Layer 3 of a small transformer language model trained on English Wikipedia (13 layers, counted from 0, width 96).
A neuron's activation on a vector x is GELU(gate . x) times (in . x), where the dot is the dot product.

Input weights of the MLP neurons that the questions are about. A number n stands for (n - 500) times 0.0013.
n2 gate: 705 343 379 593 650 461 457 305 560 634 418 266 614 551 491 561 534 439 813 414 350 586 528 778 266 327 429 339 338 570 427 562 504 305 635 404 405 395 496 686 529 357 382 540 551 597 355 694 484 516 523 413 504 611 621 524 303 554 606 373 395 406 537 496 226 539 662 542 570 578 441 325 349 342 577 532 414 543 834 436 370 520 479 656 823 555 695 240 672 627 727 415 394 337 655 179
n11 gate: 444 309 603 535 613 430 427 422 451 620 477 672 380 488 259 516 648 361 484 375 655 309 689 560 662 528 385 421 508 458 838 603 504 775 436 610 555 475 554 519 492 456 488 289 293 519 394 643 380 443 526 432 614 465 254 439 336 425 631 663 432 390 726 543 544 663 603 270 605 414 348 655 751 368 404 439 103 304 563 524 395 705 635 375 352 544 286 488 435 535 443 447 314 532 447 597
n48 gate: 452 377 492 754 260 522 828 697 373 639 500 377 772 397 548 430 614 381 698 595 349 595 484 670 410 436 500 390 517 632 362 391 233 440 479 302 287 848 529 404 416 547 474 661 281 500 483 529 467 629 610 345 504 446 521 612 444 534 214 500 649 569 517 645 513 301 412 726 550 381 406 576 399 578 301 540 574 496 458 366 456 601 525 504 488 862 601 509 803 595 725 406 337 580 179 607
n53 gate: 588 544 418 406 549 663 405 987 486 492 246 415 402 307 600 483 334 471 390 521 352 794 529 568 401 607 504 651 629 358 574 407 666 530 491 561 622 637 338 516 626 680 397 451 535 418 454 718 339 703 678 388 647 533 635 516 600 525 300 464 278 461 331 512 462 470 538 315 463 392 373 415 547 356 750 532 575 456 672 552 484 820 702 425 425 393 492 894 630 550 314 362 746 343 686 450
n57 gate: 672 550 461 570 574 562 447 431 612 381 215 500 418 579 595 387 440 605 411 548 474 576 576 410 530 691 456 772 492 558 313 496 830 542 552 550 640 695 489 387 544 500 515 303 629 651 511 529 482 586 479 489 618 372 496 489 691 226 521 543 605 229 382 427 533 622 504 374 518 485 615 397 239 576 608 585 547 172 540 511 444 308 470 686 438 248 507 637 439 278 294 375 474 574 596 446
n76 gate: 562 564 551 749 246 536 352 568 598 441 517 250 518 620 599 414 425 585 574 259 391 586 712 531 620 482 509 614 389 771 335 761 610 500 526 483 400 541 410 326 826 527 589 570 536 754 439 313 265 597 561 475 682 733 531 521 545 321 368 523 394 271 452 784 631 392 291 439 685 500 610 504 702 543 559 400 560 469 167 334 706 521 121 259 646 372 513 563 382 350 788 500 576 452 416 419
n159 gate: 585 812 459 621 475 520 556 609 500 477 680 523 810 409 692 355 359 489 473 446 593 523 617 618 464 531 457 378 413 606 353 643 712 536 335 597 581 211 633 566 488 445 374 397 321 587 223 515 367 459 638 485 542 623 484 507 404 457 607 353 512 692 492 615 771 400 361 585 370 348 478 537 336 311 429 311 450 348 492 520 577 563 411 309 732 390 775 643 522 622 567 199 342 442 404 591
n164 gate: 531 337 448 546 296 423 711 393 730 576 159 504 521 508 390 427 695 556 376 602 508 512 284 458 668 400 422 845 550 249 636 237 359 462 421 591 361 789 690 602 348 513 592 544 454 364 721 652 701 484 677 516 639 500 352 614 606 525 477 569 429 513 410 614 763 508 270 734 379 375 400 410 566 661 360 425 528 343 410 216 585 563 434 305 512 529 426 462 555 536 618 571 361 508 413 773
n179 gate: 548 531 540 294 527 277 393 400 570 284 595 588 458 479 461 319 622 471 697 550 496 849 748 725 654 428 525 364 504 390 200 592 415 406 361 472 575 500 336 416 350 479 449 433 564 837 438 541 545 411 629 449 250 459 546 248 815 626 385 509 242 573 366 628 366 310 567 425 603 582 665 580 601 708 411 460 603 547 467 367 654 536 329 690 553 318 421 534 456 586 704 692 380 773 500 668
n2 in: 364 615 283 600 522 726 315 564 541 381 524 623 579 554 336 440 681 564 578 391 602 488 524 409 354 587 692 380 550 453 686 439 785 684 186 382 630 517 352 368 382 397 674 543 588 532 492 711 512 461 683 612 577 739 557 559 668 709 500 345 351 798 337 456 500 567 598 317 560 476 182 477 356 536 508 441 480 774 427 412 373 414 578 476 544 471 321 395 508 584 469 696 450 152 738 612
n11 in: 427 460 496 438 531 606 378 456 343 372 538 500 491 716 579 533 474 583 274 370 615 688 347 366 630 379 487 549 661 817 500 228 620 478 625 447 530 643 283 435 750 354 331 699 500 595 521 500 508 508 615 263 580 332 658 354 333 687 548 540 509 491 615 676 593 728 517 755 333 642 663 496 235 774 430 573 621 653 487 417 636 573 818 647 254 457 801 552 348 299 472 565 756 364 561 483
n48 in: 645 527 432 593 352 359 433 459 911 598 478 474 385 415 577 552 381 419 153 604 552 96 632 628 402 398 452 495 531 491 462 474 443 714 425 424 334 546 509 650 544 713 629 626 330 470 769 291 427 811 99 483 705 444 154 316 514 618 599 633 637 325 325 474 609 635 539 299 552 539 672 437 223 530 703 387 629 635 344 680 438 580 513 435 543 655 478 343 538 491 441 451 424 500 676 504
n53 in: 576 426 208 495 552 398 495 768 550 193 395 245 518 509 766 596 464 726 527 592 393 413 500 563 300 568 487 337 182 177 543 629 289 332 491 603 549 407 548 343 491 482 536 330 354 777 575 565 635 633 700 542 367 306 634 415 578 366 496 678 545 509 598 978 416 587 593 567 553 548 412 483 742 713 431 343 566 583 606 541 286 581 424 399 452 270 504 692 684 382 449 623 527 366 206 683
n57 in: 549 627 613 693 318 344 203 694 750 341 449 622 448 509 370 550 326 718 505 518 668 688 654 377 490 401 621 539 629 755 450 221 420 529 288 276 203 480 784 549 602 514 438 530 524 667 671 405 350 608 862 332 802 606 290 362 399 164 429 529 618 524 253 477 467 442 579 598 440 468 487 415 580 477 509 415 321 327 505 145 144 598 360 537 482 505 579 323 644 330 594 676 452 785 554 691
n76 in: 616 600 496 642 438 462 589 283 429 791 388 655 656 620 481 562 354 354 281 711 545 429 482 224 648 477 609 686 838 648 570 264 550 481 647 339 342 672 825 604 346 564 255 664 667 394 419 540 274 596 627 414 514 509 309 348 505 668 638 586 477 831 459 491 550 369 342 645 473 598 504 522 386 358 676 561 277 505 824 719 487 234 482 661 478 311 282 286 675 415 413 222 551 573 318 438
n159 in: 699 562 424 615 433 545 569 446 442 612 555 536 456 585 557 302 281 392 508 297 421 574 454 765 557 504 445 596 561 554 592 595 668 654 528 508 386 296 185 669 413 343 343 441 496 688 374 566 597 694 318 496 658 735 528 371 447 480 545 358 484 569 457 785 551 508 247 690 574 329 585 511 476 450 385 477 508 329 527 818 414 462 484 523 737 456 801 528 359 757 382 334 484 528 511 744
n164 in: 399 286 406 424 662 731 500 429 410 277 420 85 483 318 447 274 444 425 718 496 517 558 670 573 439 612 394 295 413 428 492 190 543 500 479 410 466 491 379 318 466 659 483 817 661 545 732 397 500 504 603 335 483 449 381 500 579 509 758 393 281 631 534 357 500 793 772 462 462 642 524 549 449 475 628 533 976 443 378 434 440 631 381 349 354 612 402 583 488 592 528 487 483 645 716 317
n179 in: 674 267 307 299 541 374 476 484 705 546 585 634 500 592 391 692 547 626 661 531 492 442 306 536 612 607 516 541 568 562 655 445 512 716 504 752 687 389 492 656 555 615 619 433 552 720 787 276 592 319 676 663 523 635 606 556 403 293 704 693 666 472 434 592 391 653 383 500 642 604 570 429 716 401 439 567 450 625 345 407 434 553 523 246 688 441 414 636 504 423 567 663 396 429 455 263

Each question shows a token from some text and the vector x that enters the MLP there. A number n stands for (n - 500) times 0.0099.

"att": 598 555 662 506 328 552 437 421 279 689 671 405 540 495 544 623 306 506 713 483 662 610 490 738 387 616 517 503 611 453 594 522 481 491 466 464 328 409 628 477 362 469 435 554 468 622 457 710 390 389 568 653 501 568 437 416 518 633 483 585 517 393 390 552 416 723 448 454 563 467 466 510 478 487 615 608 451 542 486 466 479 314 347 438 501 432 555 595 622 608 596 362 577 665 377 530
Which of these neurons fires most? n159

" on": 489 473 728 541 353 504 150 466 495 533 693 380 432 583 367 650 469 450 506 525 458 494 438 589 350 472 484 566 518 633 483 425 402 639 508 582 354 669 506 382 360 386 406 561 526 553 544 583 488 551 435 572 390 461 523 380 617 598 403 596 568 744 550 459 365 630 433 562 492 393 596 418 564 387 279 486 633 593 626 572 498 502 448 315 458 509 625 628 714 481 438 600 684 492 638 566
Which neuron fires most, and how strongly? n48, at about 0.63

"ound": 431 261 694 506 383 383 455 413 458 483 461 393 594 366 520 373 682 487 461 513 487 524 534 450 341 633 541 606 559 473 539 357 366 590 623 484 371 446 489 631 547 615 472 446 360 444 369 374 444 581 420 751 510 684 465 291 502 550 569 680 640 503 304 585 380 659 574 453 390 384 493 460 535 415 342 512 447 435 576 647 380 488 432 490 494 414 633 633 528 592 532 673 572 675 513 613
Which two neurons fire most, strongest first? n48, n2

"'": 636 507 446 199 499 506 92 566 459 540 602 470 423 448 463 528 405 521 655 583 395 317 480 550 424 416 453 597 527 682 597 327 423 387 445 515 480 530 716 417 533 339 438 597 395 490 650 471 583 631 534 703 446 383 481 550 630 650 514 566 587 518 380 443 424 465 547 521 346 438 475 484 425 552 276 515 382 552 506 616 493 254 412 485 441 631 588 612 554 612 500 449 581 466 492 687
Which of these neurons fires most? n48

"chool": 534 563 580 468 358 482 557 421 373 435 539 322 529 369 577 571 627 635 485 590 456 545 432 627 319 453 400 576 594 462 532 273 507 617 424 526 402 453 637 596 538 463 468 466 330 566 453 455 346 734 604 707 346 601 323 395 535 659 445 611 492 476 446 387 349 468 417 617 625 574 620 510 501 519 474 618 609 360 625 664 524 528 441 559 411 366 580 566 504 593 567 532 560 615 523 600
Which neuron fires most, and how strongly? n48, at about 2.5

"ly": 406 468 533 510 532 362 295 526 449 593 657 322 487 583 423 693 424 693 490 682 391 514 463 645 326 495 391 668 593 513 543 426 332 533 595 441 407 539 518 533 475 374 373 456 480 529 465 486 403 557 577 552 480 509 388 342 507 445 339 497 415 471 167 380 435 422 762 404 522 439 480 461 315 395 406 650 417 692 470 488 348 485 510 474 498 517 664 669 664 506 619 415 541 561 526 574
Which of these neurons fires most? n48

"as": 520 474 744 492 489 459 233 446 348 505 626 222 599 492 465 423 364 707 493 424 442 588 519 594 240 768 557 564 501 537 527 407 390 524 431 523 345 265 620 483 536 352 369 540 511 584 444 536 613 485 478 446 358 585 567 441 468 594 523 583 546 527 406 588 538 544 417 494 477 625 486 478 535 491 484 655 583 506 435 566 503 537 321 519 584 480 399 659 622 581 485 484 725 504 504 460
The three highest activations, in order: n159, n53, n48

" includ": 636 359 722 570 373 483 254 570 521 518 614 401 410 597 498 494 549 627 481 498 417 470 361 569 217 514 535 453 647 559 518 427 426 542 584 499 510 580 518 595 487 324 698 600 468 534 675 456 403 623 558 654 396 586 501 357 620 572 563 684 642 712 623 407 337 608 543 525 517 424 518 557 613 403 403 635 628 434 418 597 502 459 430 378 408 435 471 528 596 523 521 486 607 454 552 668
Which of these neurons fires most? n48

" and": 621 415 686 301 399 559 195 431 515 485 556 473 372 654 312 471 404 544 635 414 419 428 462 580 379 597 468 712 515 716 474 405 407 482 515 609 281 553 582 572 417 407 393 653 385 541 690 585 377 490 493 602 550 585 456 313 720 562 483 567 603 441 445 359 442 470 687 361 453 516 496 420 429 398 438 638 568 411 562 578 385 494 411 377 490 652 503 558 623 433 374 422 524 486 584 578
Which neuron fires most, and how strongly? n57, at about 6.8

"ne": 492 495 464 308 363 400 423 460 348 522 584 472 537 621 378 393 515 447 433 675 396 499 582 653 423 548 317 483 434 485 499 275 339 722 584 547 423 479 644 427 601 549 465 585 322 454 616 482 438 551 563 551 432 499 346 436 549 557 673 556 621 489 369 547 549 544 592 398 355 616 511 480 345 600 578 707 523 552 432 589 525 517 457 470 451 310 467 618 587 420 662 412 715 563 645 524
Which of these neurons fires most? n164

"bum": 472 523 561 385 364 639 381 448 483 518 585 396 601 384 499 459 480 600 528 535 510 404 522 663 339 568 531 541 497 568 479 464 379 571 424 508 390 452 453 584 526 409 503 491 283 492 439 510 320 505 513 739 426 563 329 483 626 645 560 512 526 487 284 468 547 572 577 615 511 411 534 385 698 468 425 613 301 563 556 602 499 310 352 577 397 404 701 648 801 780 515 495 528 627 583 617
Which of these neurons fires most? n159

" new": 610 601 572 297 332 576 356 467 391 369 510 424 469 454 341 650 647 432 608 435 402 457 563 490 297 416 397 621 577 672 676 481 439 603 497 542 522 678 512 491 468 271 338 538 472 417 544 407 433 680 543 591 426 479 324 413 529 505 538 619 657 537 344 612 352 537 682 560 605 445 449 432 451 463 490 441 553 272 671 526 453 452 374 484 383 455 570 599 592 465 472 591 480 550 713 621
Which neuron fires most, and how strongly? n57, at about 5.8

"ic": 535 596 556 528 391 536 219 382 498 553 584 483 511 648 571 362 674 548 563 412 457 572 548 807 262 561 468 552 649 560 576 241 397 490 394 489 535 345 612 431 501 437 444 651 454 479 483 463 522 537 631 631 489 493 568 431 511 573 509 479 538 318 490 692 422 514 393 544 480 439 639 327 565 452 549 473 596 603 502 523 432 338 469 488 695 498 541 719 577 541 535 366 562 575 407 501
Which neuron fires most, and how strongly? n159, at about 6.7

"ap": 588 477 677 428 375 581 361 391 360 548 610 542 677 496 546 567 539 563 434 444 398 566 503 616 350 622 567 507 757 506 556 440 448 588 471 425 453 326 558 461 422 336 664 552 432 416 399 460 419 477 472 600 426 709 468 283 423 574 593 415 643 373 519 505 507 685 496 702 355 531 417 514 580 589 460 506 443 600 568 495 634 370 474 428 379 452 482 659 517 552 540 448 655 660 700 624
Which neuron fires most, and how strongly? n159, at about 1.6

"man": 391 515 333 430 410 676 462 592 392 460 668 404 560 550 521 580 373 570 455 493 473 515 525 590 303 608 320 412 472 504 459 379 518 706 478 376 227 457 489 351 541 420 465 429 419 535 568 500 475 738 499 613 445 541 351 442 650 526 442 615 600 474 312 637 477 514 518 566 583 407 498 401 446 405 416 627 370 544 548 580 413 350 511 605 472 359 501 716 514 621 429 375 375 666 380 502
The three highest activations, in order: n159, n48, n53

"or": 405 412 578 350 468 543 176 437 333 585 612 407 665 697 267 494 598 489 435 360 352 592 446 578 302 745 388 590 549 572 576 386 463 624 439 554 423 374 487 417 438 408 368 615 380 545 665 525 522 606 436 532 402 600 445 409 518 407 398 662 652 390 595 520 484 581 459 488 469 498 576 513 511 507 549 540 593 546 417 603 483 434 397 710 516 618 513 609 435 580 400 647 514 676 465 411
Which of these neurons fires most? n11

"ut": 437 531 662 335 399 505 368 277 396 616 422 440 515 528 438 391 571 602 407 519 432 448 418 834 383 687 455 571 572 521 669 404 458 582 464 495 726 349 587 529 392 283 498 596 340 387 445 574 517 451 437 626 500 547 544 481 470 475 597 543 718 468 409 411 552 490 692 442 447 436 490 461 344 519 313 426 515 616 592 580 455 547 362 607 536 333 542 671 440 481 554 551 614 526 547 580
Which neuron fires most, and how strongly? n159, at about 1